Layer 3 of a small transformer language model trained on English Wikipedia (8 layers, counted from 0, width 96).
A neuron adds its activation times its output weights to the MLP's output. To switch it off is to set its activation to zero at one token and run the rest of the model.
A neuron's activation on a vector x is GELU(gate . x) times (in . x), where the dot is the dot product.

Input weights of the MLP neurons that the questions are about. A number n stands for (n - 500) times 0.001.
n51 gate: 522 438 321 558 486 591 556 674 677 506 389 274 540 457 510 703 518 544 650 413 399 425 752 542 726 487 382 537 448 482 302 577 865 338 534 390 567 564 450 407 556 455 389 464 368 467 733 452 412 141 859 145 410 527 307 598 652 338 785 238 520 367 542 576 374 628 448 659 625 779 479 548 551 501 445 53 427 466 552 632 282 440 489 290 537 470 666 608 435 209 480 248 636 564 581 612
n62 gate: 542 385 620 455 427 617 673 411 419 234 211 508 483 574 322 517 509 478 488 579 439 459 617 264 650 702 459 522 503 466 344 215 374 396 758 229 729 554 565 328 461 496 500 443 229 649 425 593 575 859 322 483 553 809 278 521 325 513 271 510 742 567 492 535 309 325 580 438 540 737 598 725 523 568 625 441 497 337 524 505 528 487 386 441 406 634 740 424 379 334 693 510 605 463 608 595
n92 gate: 341 458 625 445 611 671 781 418 428 405 606 666 727 538 531 541 524 301 557 360 500 807 541 510 499 546 679 715 362 443 500 577 526 646 658 335 603 688 274 376 459 319 507 378 529 271 431 593 482 259 640 465 363 622 383 595 760 547 335 728 575 438 687 470 448 424 408 411 600 610 285 622 604 405 316 616 448 500 562 480 454 514 640 450 105 588 747 494 658 472 297 278 309 561 443 559
n141 gate: 365 552 72 614 86 310 613 742 718 509 738 401 600 584 714 471 431 711 426 264 396 330 454 525 328 706 696 547 501 543 518 746 545 373 402 362 223 561 562 492 272 642 364 584 709 598 348 814 366 638 512 721 537 426 207 693 673 617 553 572 505 672 600 631 795 606 398 509 405 587 551 314 401 418 615 438 460 592 180 344 410 770 512 387 493 479 57 296 428 661 693 279 225 417 558 637
n169 gate: 485 551 558 531 543 832 646 754 659 472 622 571 535 100 530 546 708 516 512 259 532 313 516 428 485 189 435 577 592 570 631 672 508 353 531 363 397 209 217 148 355 331 579 313 830 348 517 460 502 630 673 351 681 420 640 558 674 748 521 704 271 539 828 666 783 589 597 357 315 361 578 698 729 463 432 348 533 610 595 320 201 484 309 630 463 388 552 406 501 583 820 425 664 240 569 348
n195 gate: 448 339 500 684 463 492 664 399 362 436 454 246 495 234 490 414 207 287 567 544 469 500 389 338 736 496 438 460 498 548 581 408 793 236 146 564 564 762 522 473 497 505 197 418 674 392 631 567 358 476 488 457 66 493 327 696 419 437 747 573 503 641 492 578 660 551 343 503 639 496 366 529 197 404 722 428 368 517 511 750 378 624 920 603 338 522 330 488 424 484 383 178 450 771 654 579
n230 gate: 504 478 362 286 172 468 560 549 669 437 215 415 274 626 376 451 721 814 766 631 642 562 729 560 408 385 547 424 781 314 579 604 616 433 430 143 588 396 59 608 537 375 413 541 178 589 649 515 403 391 605 597 603 476 267 454 514 523 434 787 581 464 512 528 507 785 431 586 316 612 684 154 573 420 346 566 576 544 174 533 593 566 480 442 166 527 578 424 879 703 293 518 655 369 513 232
n51 in: 448 532 481 552 560 595 479 619 261 422 537 441 590 333 488 428 460 258 381 514 266 726 440 577 550 489 400 709 492 401 427 329 704 310 601 570 335 376 488 648 444 501 557 445 607 669 215 548 571 448 416 399 387 559 637 528 461 417 713 491 276 732 319 639 393 475 562 580 656 589 339 356 652 627 797 721 551 563 523 460 626 557 636 719 482 490 308 766 809 489 394 403 448 737 440 184
n62 in: 366 451 682 559 528 791 248 426 485 719 525 557 364 857 460 368 665 832 653 742 205 606 543 510 629 509 388 513 789 543 530 536 358 507 360 479 531 504 211 634 605 468 627 551 622 372 205 448 596 544 501 783 597 225 330 162 460 442 373 431 390 680 526 501 561 683 269 566 384 508 329 630 441 537 361 647 320 748 286 491 493 613 675 481 361 438 469 236 536 550 356 610 477 588 604 623
n92 in: 444 459 486 424 640 532 762 334 580 588 548 937 248 213 615 698 620 332 873 455 294 649 513 448 524 299 480 898 396 607 369 412 719 483 522 293 651 615 520 363 581 700 474 180 646 472 529 448 439 348 458 276 336 403 449 438 575 601 398 674 536 549 552 525 336 652 512 465 599 510 282 513 670 739 283 438 640 517 650 577 268 562 602 627 164 572 885 512 517 346 631 86 374 555 268 580
n141 in: 435 644 404 420 398 619 701 547 433 423 401 834 716 640 709 495 366 447 263 308 594 542 428 820 361 543 739 107 413 519 648 462 460 549 618 294 472 980 316 256 912 406 498 652 352 372 714 427 418 446 300 748 669 576 405 612 548 501 385 627 553 729 462 640 512 519 470 389 814 329 559 510 302 445 444 620 363 543 478 525 475 499 783 387 576 474 284 430 566 354 244 473 642 748 417 29
n169 in: 414 635 566 277 477 537 296 424 465 427 539 398 561 558 298 493 317 299 387 493 504 707 389 427 367 579 550 419 704 435 714 408 537 379 619 642 507 590 546 791 441 314 535 615 365 184 545 752 411 689 474 737 207 610 826 696 604 261 474 560 521 168 596 276 522 581 530 533 287 500 466 426 594 680 474 483 679 648 647 739 294 585 272 337 623 405 536 634 766 791 573 610 509 535 240 447
n195 in: 481 484 314 520 409 541 564 711 508 417 458 590 478 524 473 339 411 257 569 296 739 513 649 403 414 474 634 688 669 510 527 410 469 594 639 579 344 485 674 372 443 465 725 446 188 701 449 566 826 276 341 326 842 452 447 887 443 213 752 384 519 318 307 381 494 593 764 500 23 599 752 195 521 721 381 358 735 787 407 630 688 448 421 338 638 590 487 410 555 432 557 681 344 397 473 559
n230 in: 209 404 213 213 391 368 503 601 560 539 375 443 602 304 596 597 492 338 401 552 667 689 648 389 415 265 337 517 814 332 644 658 561 561 509 240 585 115 511 891 207 524 352 279 306 176 353 444 458 313 811 370 536 415 578 397 551 579 562 679 623 645 384 585 497 537 865 590 615 783 673 145 777 618 158 520 460 530 548 760 367 552 548 621 518 259 592 368 728 612 109 690 562 552 686 182

Output weights of the MLP neurons that the questions are about. A number n stands for (n - 500) times 0.00093.
n51: 460 344 157 496 486 251 462 686 862 426 455 425 515 679 399 527 535 707 648 570 632 434 488 266 496 654 462 238 501 582 582 684 445 517 403 393 346 631 376 478 704 428 486 741 516 380 608 422 608 375 652 523 513 476 335 493 599 370 634 311 534 187 679 338 630 622 789 422 585 479 440 426 437 771 307 248 548 449 731 443 424 290 726 482 322 465 753 579 304 385 411 441 447 548 719 615
n62: 500 244 473 636 572 413 564 586 584 419 313 332 470 413 354 462 436 604 549 229 733 374 582 487 464 664 510 590 435 608 503 777 718 835 347 668 422 677 60 597 476 740 550 617 566 689 448 722 428 280 541 713 605 267 418 483 477 508 469 555 455 416 507 240 551 326 442 440 320 388 552 415 335 720 486 462 685 483 288 540 551 472 533 528 542 488 472 582 455 459 385 334 709 522 533 451
n92: 626 652 342 448 276 582 414 904 570 432 326 604 99 349 525 468 626 703 817 442 345 518 576 714 313 703 558 399 508 333 409 421 683 427 484 560 461 518 234 433 623 635 521 317 373 815 681 228 369 314 361 615 597 423 592 325 578 465 532 432 541 657 372 400 328 601 496 513 555 328 671 564 467 454 212 382 664 543 402 675 463 748 361 593 441 533 530 500 298 521 853 531 685 412 498 661
n141: 644 486 650 819 573 427 468 438 602 976 508 198 705 551 401 504 560 499 587 523 242 680 608 437 403 624 446 498 371 481 419 502 614 437 363 358 359 654 564 443 373 484 441 262 702 411 558 775 470 592 540 115 605 626 495 594 586 540 519 448 525 363 459 458 472 440 242 670 249 633 878 438 803 570 431 107 457 372 768 194 269 515 748 502 374 508 309 544 356 554 501 272 648 331 458 840
n169: 578 384 353 577 589 335 610 495 576 447 429 207 388 389 732 458 423 671 369 444 604 275 336 494 636 371 767 630 271 555 813 590 584 507 552 371 386 650 453 508 596 591 658 298 839 699 649 533 583 354 698 274 477 717 320 382 545 674 250 539 449 575 523 523 578 332 434 475 653 493 307 399 622 689 519 444 700 335 291 395 391 343 583 605 253 502 322 344 596 75 615 398 630 543 514 774
n195: 555 706 623 630 585 475 586 597 459 384 727 525 501 446 419 623 453 528 444 471 174 397 641 569 582 178 398 629 554 555 318 632 468 466 74 404 609 367 760 233 430 384 356 391 633 373 369 424 483 600 654 364 347 328 390 710 404 426 519 507 432 780 345 687 725 694 350 185 470 669 631 681 513 644 605 544 294 557 452 386 279 743 320 883 660 351 467 422 525 580 284 547 557 808 754 520
n230: 400 479 452 621 594 379 531 465 452 487 581 465 507 427 476 527 339 410 404 329 436 342 331 538 254 679 239 610 461 580 402 655 443 539 508 295 396 455 911 385 432 711 581 523 492 409 404 539 441 621 644 307 650 614 595 356 499 441 606 616 407 262 436 454 433 392 723 677 399 566 669 619 679 283 475 473 562 625 633 605 327 460 569 586 756 418 344 473 405 530 395 636 701 627 619 569

Each question names a token from some text and the token that comes next. It shows the vector x that enters the MLP there. A number n stands for (n - 500) times 0.015.

Then comes g, the gradient of the next token's log-probability with respect to the MLP's output, scaled to length 1. A neuron's effect is roughly proportional to its activation times (output weights . g). A number n stands for (n - 500) times 0.001.

" resident", then "ial"
x: 504 520 388 593 509 445 533 554 511 741 498 541 605 521 590 674 455 547 539 540 496 526 501 402 519 502 557 511 500 491 513 539 585 410 501 527 506 511 559 539 434 510 516 487 496 473 414 474 594 511 537 382 571 508 529 558 572 489 424 592 487 531 540 384 536 401 569 440 441 569 582 409 355 527 540 470 396 461 496 527 437 312 382 425 540 512 468 432 457 460 495 443 458 436 482 531
g: 515 500 467 436 468 411 495 398 563 409 546 462 478 555 398 443 343 262 371 508 633 643 559 494 607 636 492 551 717 608 450 299 416 541 339 475 494 495 407 599 457 590 472 503 487 393 577 313 639 529 479 275 548 441 548 567 434 520 637 476 529 600 600 494 655 426 505 447 479 443 584 562 459 591 617 675 675 416 300 572 540 730 372 445 667 462 472 724 343 366 466 614 532 481 352 436
Which two neurons, each switched off alone, lower its probability most, in order? n141, n51

"0", then "–"
x: 408 505 523 514 517 451 474 492 484 680 519 482 434 476 481 554 492 462 496 469 508 560 499 420 559 475 379 585 452 506 510 384 568 459 557 533 533 553 774 481 453 493 443 564 505 513 552 495 552 453 513 515 525 529 418 420 357 459 511 499 574 568 394 556 544 612 512 460 524 546 503 526 501 603 545 456 468 431 517 538 435 315 542 379 551 535 509 460 398 511 548 515 617 476 493 360
g: 495 355 479 487 524 508 645 412 423 457 342 372 439 472 603 438 506 516 523 465 417 438 442 497 745 512 689 432 652 571 262 290 377 464 568 551 597 535 549 452 376 404 245 623 402 555 431 482 491 618 524 462 540 565 440 605 539 662 444 642 393 508 494 520 465 621 556 594 511 623 540 715 366 487 395 604 545 726 617 534 429 417 434 601 526 610 372 436 530 632 406 535 385 286 636 399
Switching off which neuron hurts the next token most? n62

" E", then "g"
x: 453 507 496 527 476 547 530 442 458 776 547 535 475 409 507 720 465 401 511 487 477 506 555 483 530 532 426 581 456 589 553 468 523 446 518 546 574 410 508 468 644 492 520 537 559 453 444 430 452 377 490 504 506 405 377 498 481 550 551 515 507 585 487 421 452 408 460 465 609 486 448 538 570 541 545 448 477 475 486 557 563 418 529 526 426 532 558 463 381 427 457 467 625 405 514 537
g: 455 529 311 358 560 690 387 435 418 671 285 575 573 385 612 485 425 725 556 386 601 451 439 343 572 596 496 679 517 452 403 519 520 501 524 533 457 439 384 447 602 644 439 535 560 646 341 321 397 588 541 599 380 459 536 425 454 527 581 560 364 538 580 651 565 653 442 343 401 549 516 491 300 629 319 624 616 410 446 502 621 519 534 571 553 608 443 593 518 349 336 692 504 451 459 479
Switching off which neuron hurts the next token most? n92

"==", then "R"
x: 510 552 509 590 420 547 474 498 433 562 511 488 631 521 476 606 475 548 538 537 393 475 644 547 513 471 532 555 471 495 537 489 454 559 477 522 393 509 563 488 434 366 470 477 493 508 537 551 578 498 478 474 517 537 495 478 475 573 502 486 572 611 417 396 589 473 472 588 502 446 576 633 477 556 438 394 460 523 393 533 508 186 459 466 462 401 416 537 424 509 505 508 531 449 596 551
g: 623 470 498 523 533 410 363 500 479 724 478 490 513 455 608 602 406 465 593 513 365 802 369 438 564 559 394 428 635 564 397 506 572 290 622 339 509 459 653 340 463 453 340 533 512 425 325 718 437 500 550 494 587 483 515 444 425 561 533 427 732 428 420 416 354 407 645 483 640 453 491 444 392 330 488 569 592 759 568 424 463 679 479 441 474 332 432 543 497 506 644 502 584 509 552 546
Switching off which neuron hurts the next token most? n169

"|", then " "
x: 510 401 575 471 472 562 528 460 480 540 485 501 490 496 561 559 449 551 480 706 420 475 585 526 571 524 475 542 539 530 547 407 484 477 443 508 445 460 440 476 505 467 463 491 463 484 542 546 516 513 529 508 535 450 496 540 460 545 473 473 560 558 511 341 569 543 482 563 538 531 516 621 441 547 497 516 455 496 542 495 594 77 532 485 485 441 520 477 463 550 477 506 531 489 492 413
g: 705 405 541 499 543 526 580 449 466 414 561 561 492 430 412 423 665 504 443 474 536 430 471 490 350 368 535 463 591 403 413 550 600 552 606 477 489 528 387 615 638 594 384 408 430 423 540 478 572 258 682 483 587 619 543 665 456 467 536 479 667 353 628 479 603 650 502 435 583 303 548 504 464 477 515 646 424 484 576 578 511 274 439 687 193 511 404 521 765 440 570 353 463 531 369 359
Switching off which neuron hurts the next token most? n62

" the", then " Queensland"
x: 500 531 597 599 439 490 471 478 494 617 562 466 419 499 509 610 458 445 527 545 483 411 592 574 538 499 510 535 506 498 480 471 448 435 489 613 451 330 501 494 530 515 462 565 526 559 528 490 538 457 553 551 494 458 519 577 439 479 503 469 544 517 447 502 493 512 454 545 586 559 511 500 519 428 544 431 458 400 424 543 535 86 455 493 516 480 541 478 481 503 498 541 612 484 524 531
g: 468 606 641 397 514 386 584 679 464 513 556 435 631 493 595 548 591 466 541 421 401 471 461 609 653 443 459 479 392 673 445 516 576 348 509 487 645 466 548 660 380 400 306 500 387 216 581 523 535 682 522 391 633 343 409 555 466 611 465 682 476 510 508 779 583 542 465 477 354 575 510 492 383 432 619 392 468 499 361 448 295 577 415 503 358 371 349 488 476 653 675 541 572 481 542 473
Switching off which neuron hurts the next token most? n51

" Luc", then "ia"
x: 414 512 511 591 488 478 508 518 444 876 511 483 496 429 483 614 504 528 544 488 490 475 533 491 498 589 499 538 501 588 578 358 651 555 430 492 535 459 474 551 461 506 485 542 463 540 476 431 449 404 574 447 562 375 517 601 525 508 493 506 498 537 591 438 502 474 501 391 526 444 463 524 441 546 546 499 485 470 524 484 447 464 420 568 488 396 546 445 499 386 450 444 573 458 469 488
g: 519 558 436 374 611 519 371 463 383 476 564 365 453 463 328 472 492 527 382 388 419 794 416 534 484 472 418 542 562 607 653 528 622 210 566 387 389 545 532 553 388 548 552 640 390 701 348 346 707 444 643 462 609 581 514 729 304 439 504 602 432 623 595 452 475 495 611 497 476 474 400 549 472 387 531 586 500 490 556 528 534 483 577 315 408 509 619 516 372 551 632 650 524 550 347 460
Switching off which neuron hurts the next token most? n169

" C", then "ec"
x: 377 586 644 639 505 436 495 510 481 757 533 410 467 447 497 651 461 500 594 529 497 526 522 440 547 623 418 498 479 541 540 435 564 573 512 532 571 528 456 465 526 461 550 567 491 482 595 423 509 451 468 504 444 315 431 540 427 570 553 494 542 500 519 399 510 388 472 537 516 459 498 529 505 514 537 356 459 413 439 547 475 536 573 418 520 478 506 432 386 508 443 499 526 489 475 509
g: 301 505 581 483 696 654 482 448 491 452 322 536 485 431 463 357 455 651 381 521 557 175 412 376 506 646 546 490 490 413 493 477 726 642 468 515 455 423 334 486 580 531 405 617 595 500 466 383 429 565 421 548 681 553 657 537 659 502 528 726 489 720 496 576 440 570 429 371 595 481 480 444 478 562 622 430 386 383 421 476 620 434 534 419 386 659 547 625 395 493 457 487 423 362 444 662
Switching off which neuron hurts the next token most? n195

":\n\n", then "|"
x: 561 530 600 484 559 510 497 474 439 573 608 455 591 477 535 601 460 526 531 636 390 551 493 484 530 493 486 509 499 517 446 579 412 455 456 449 370 431 469 453 463 508 444 503 472 459 580 431 498 464 512 424 546 498 548 511 479 412 523 474 573 567 527 508 607 501 472 508 615 412 504 523 504 580 485 379 438 635 431 491 524 156 514 505 550 465 448 526 439 545 564 518 554 523 470 575
g: 498 524 569 588 517 426 528 460 612 249 373 433 504 446 383 416 460 433 650 527 596 542 525 487 569 586 421 478 440 545 737 366 523 535 439 512 431 370 380 560 423 368 523 619 517 395 519 568 530 611 659 383 446 403 744 605 406 404 467 527 575 584 559 377 685 626 506 498 669 447 493 514 300 213 585 644 587 386 643 438 476 545 407 574 517 388 532 657 407 492 299 528 559 663 520 355
Which neuron, switched off, raises the next token's probability most? n51

"inal", then " |"
x: 416 448 508 480 571 513 522 531 435 837 480 499 443 591 469 577 381 572 502 477 532 506 453 491 529 548 474 495 584 457 510 550 546 485 459 452 467 541 420 540 436 394 485 513 568 490 481 447 387 393 527 608 550 537 534 606 424 534 501 541 439 419 526 498 598 463 547 488 548 588 514 547 485 462 440 483 477 457 524 612 378 377 593 521 537 428 455 492 493 476 459 546 375 570 488 451
g: 487 416 565 551 449 433 485 437 530 604 617 389 426 522 319 411 413 526 610 355 524 455 449 488 375 500 651 493 495 427 534 532 448 411 500 477 519 596 579 697 268 661 533 544 378 283 328 640 672 589 539 498 381 393 544 604 491 534 681 654 552 538 431 650 585 452 335 621 378 450 518 513 474 601 394 607 479 557 208 397 596 652 344 555 425 613 523 533 593 534 403 539 463 413 428 733
Which neuron, switched off, raises the next token's probability most? n195

"g", then "rew"
x: 488 493 523 435 525 505 507 541 449 838 448 611 522 402 468 603 540 552 538 458 540 423 524 414 484 534 413 596 554 473 515 339 506 536 488 508 469 467 441 581 589 503 484 473 513 564 512 497 487 512 460 550 475 460 482 443 475 577 523 431 411 507 461 513 468 583 460 525 512 424 482 453 462 489 458 496 540 444 497 564 455 361 551 410 582 460 529 527 540 497 301 602 555 496 557 570
g: 390 569 427 346 710 517 577 482 385 572 299 590 434 437 334 658 538 425 656 491 361 481 634 597 415 539 503 601 421 549 421 544 369 426 433 445 524 524 630 571 575 457 406 523 680 342 533 434 753 538 388 462 553 391 688 589 393 497 626 364 342 419 553 604 628 338 352 482 485 418 557 530 663 499 489 471 554 511 400 443 336 401 382 546 501 504 530 403 381 505 618 644 681 572 583 653
Switching off which neuron hurts the next token most? n230

"R", then "et"
x: 487 521 543 605 543 431 512 375 476 684 595 469 532 551 548 716 472 421 516 457 462 590 502 448 542 563 433 455 458 495 515 464 546 402 526 429 522 473 571 530 504 472 479 569 568 523 559 592 519 368 502 558 538 386 445 424 424 556 479 446 598 541 460 480 437 430 512 509 501 356 565 508 407 555 477 557 502 509 549 578 485 376 552 378 547 501 580 515 415 428 459 388 592 440 502 519
g: 503 494 443 401 404 531 453 565 376 559 425 512 452 730 535 461 548 590 560 623 397 663 595 416 422 397 460 564 505 658 385 531 458 512 387 552 214 574 325 487 419 522 599 444 585 392 648 662 609 531 570 420 420 468 588 533 706 534 387 558 483 679 480 333 338 337 419 460 437 420 669 538 402 530 466 383 576 546 547 689 436 563 412 376 575 661 571 662 541 509 504 453 340 264 566 575
Switching off which neuron hurts the next token most? n195

"1", then "9"
x: 522 389 505 635 534 390 516 571 471 602 573 476 472 512 493 549 483 409 408 433 472 459 601 474 446 515 383 524 501 485 524 398 512 437 585 505 559 475 742 479 451 503 517 535 429 455 589 484 503 519 534 479 520 503 542 479 445 532 484 476 495 523 442 538 548 503 644 519 594 499 573 549 511 625 460 493 474 475 532 530 476 291 403 316 517 464 558 392 465 489 459 548 606 458 542 488
g: 478 470 453 751 518 372 471 427 481 454 523 722 606 709 665 506 369 444 416 600 423 452 479 715 396 497 485 446 448 232 584 516 556 640 520 489 545 596 414 535 459 394 725 497 431 506 613 446 487 542 627 575 623 512 398 462 708 581 498 417 453 595 304 642 398 518 467 401 390 450 537 641 447 509 459 429 133 532 422 472 455 488 514 495 417 612 454 457 470 498 632 616 397 484 481 424
Switching off which neuron hurts the next token most? n62

"9", then "8"
x: 432 413 411 528 510 435 524 582 377 550 493 527 549 497 625 530 499 531 449 494 551 503 512 440 451 543 480 378 356 562 576 483 521 490 654 495 512 473 628 500 402 445 410 501 485 517 534 505 587 654 486 487 513 606 482 518 408 473 523 451 392 463 401 484 426 414 543 478 589 544 518 625 470 577 434 433 505 502 524 506 545 272 501 550 522 487 635 538 501 431 518 585 567 515 501 448
g: 415 426 576 552 331 590 507 593 573 460 348 446 478 622 538 457 394 471 613 449 570 569 382 604 444 591 562 445 694 579 549 630 551 640 437 537 574 516 504 587 606 374 621 533 658 444 434 347 422 596 620 440 461 611 441 401 626 489 397 347 504 735 228 603 416 554 361 555 449 299 709 401 586 580 503 521 373 492 377 253 603 483 322 411 646 480 484 574 434 493 446 512 375 440 528 592
Which neuron, switched off, raises the next token's probability most? n62

" ", then "1"
x: 453 519 474 507 501 490 527 555 456 749 501 506 511 514 578 588 472 479 472 633 444 460 628 490 432 412 360 502 611 409 497 482 560 446 556 414 575 417 462 563 531 462 480 446 535 493 509 388 505 446 512 496 452 509 472 491 498 430 476 573 545 539 463 506 505 562 570 551 489 483 545 503 517 486 490 474 410 459 473 558 496 214 523 474 472 450 565 411 524 550 469 531 659 510 612 499
g: 457 364 592 560 726 285 451 650 537 326 710 389 695 489 751 577 468 405 469 450 529 420 626 524 481 574 417 497 476 604 441 468 654 483 403 453 536 446 440 603 600 414 416 585 350 622 640 462 410 476 659 376 596 603 424 451 530 724 355 419 487 476 464 610 535 457 558 513 543 438 506 491 468 456 465 251 469 626 513 497 468 458 569 367 499 349 480 552 512 536 636 350 629 324 573 332
Switching off which neuron hurts the next token most? n230

" ", then " |\n"
x: 480 500 515 504 494 489 480 556 463 719 478 511 517 516 565 553 510 467 512 629 442 473 605 476 447 438 382 501 605 412 445 503 528 475 534 413 570 472 479 562 554 494 462 440 521 538 480 382 532 452 523 508 510 487 458 513 502 494 469 571 533 534 472 490 470 551 565 523 435 495 544 519 521 502 501 493 421 454 462 521 490 166 541 479 444 428 552 384 569 547 467 524 711 508 606 472
g: 462 505 648 595 501 629 442 497 399 574 534 528 490 675 405 582 507 593 296 505 467 301 357 354 564 540 468 397 411 387 750 528 490 552 475 573 489 540 454 395 525 561 529 457 520 551 377 456 447 529 502 452 681 414 486 519 646 308 648 424 607 551 579 516 402 521 538 463 312 435 400 486 403 718 447 863 455 683 426 337 425 352 461 562 584 482 561 526 546 376 522 680 577 486 353 469
Which neuron, switched off, raises the next token's probability most? n230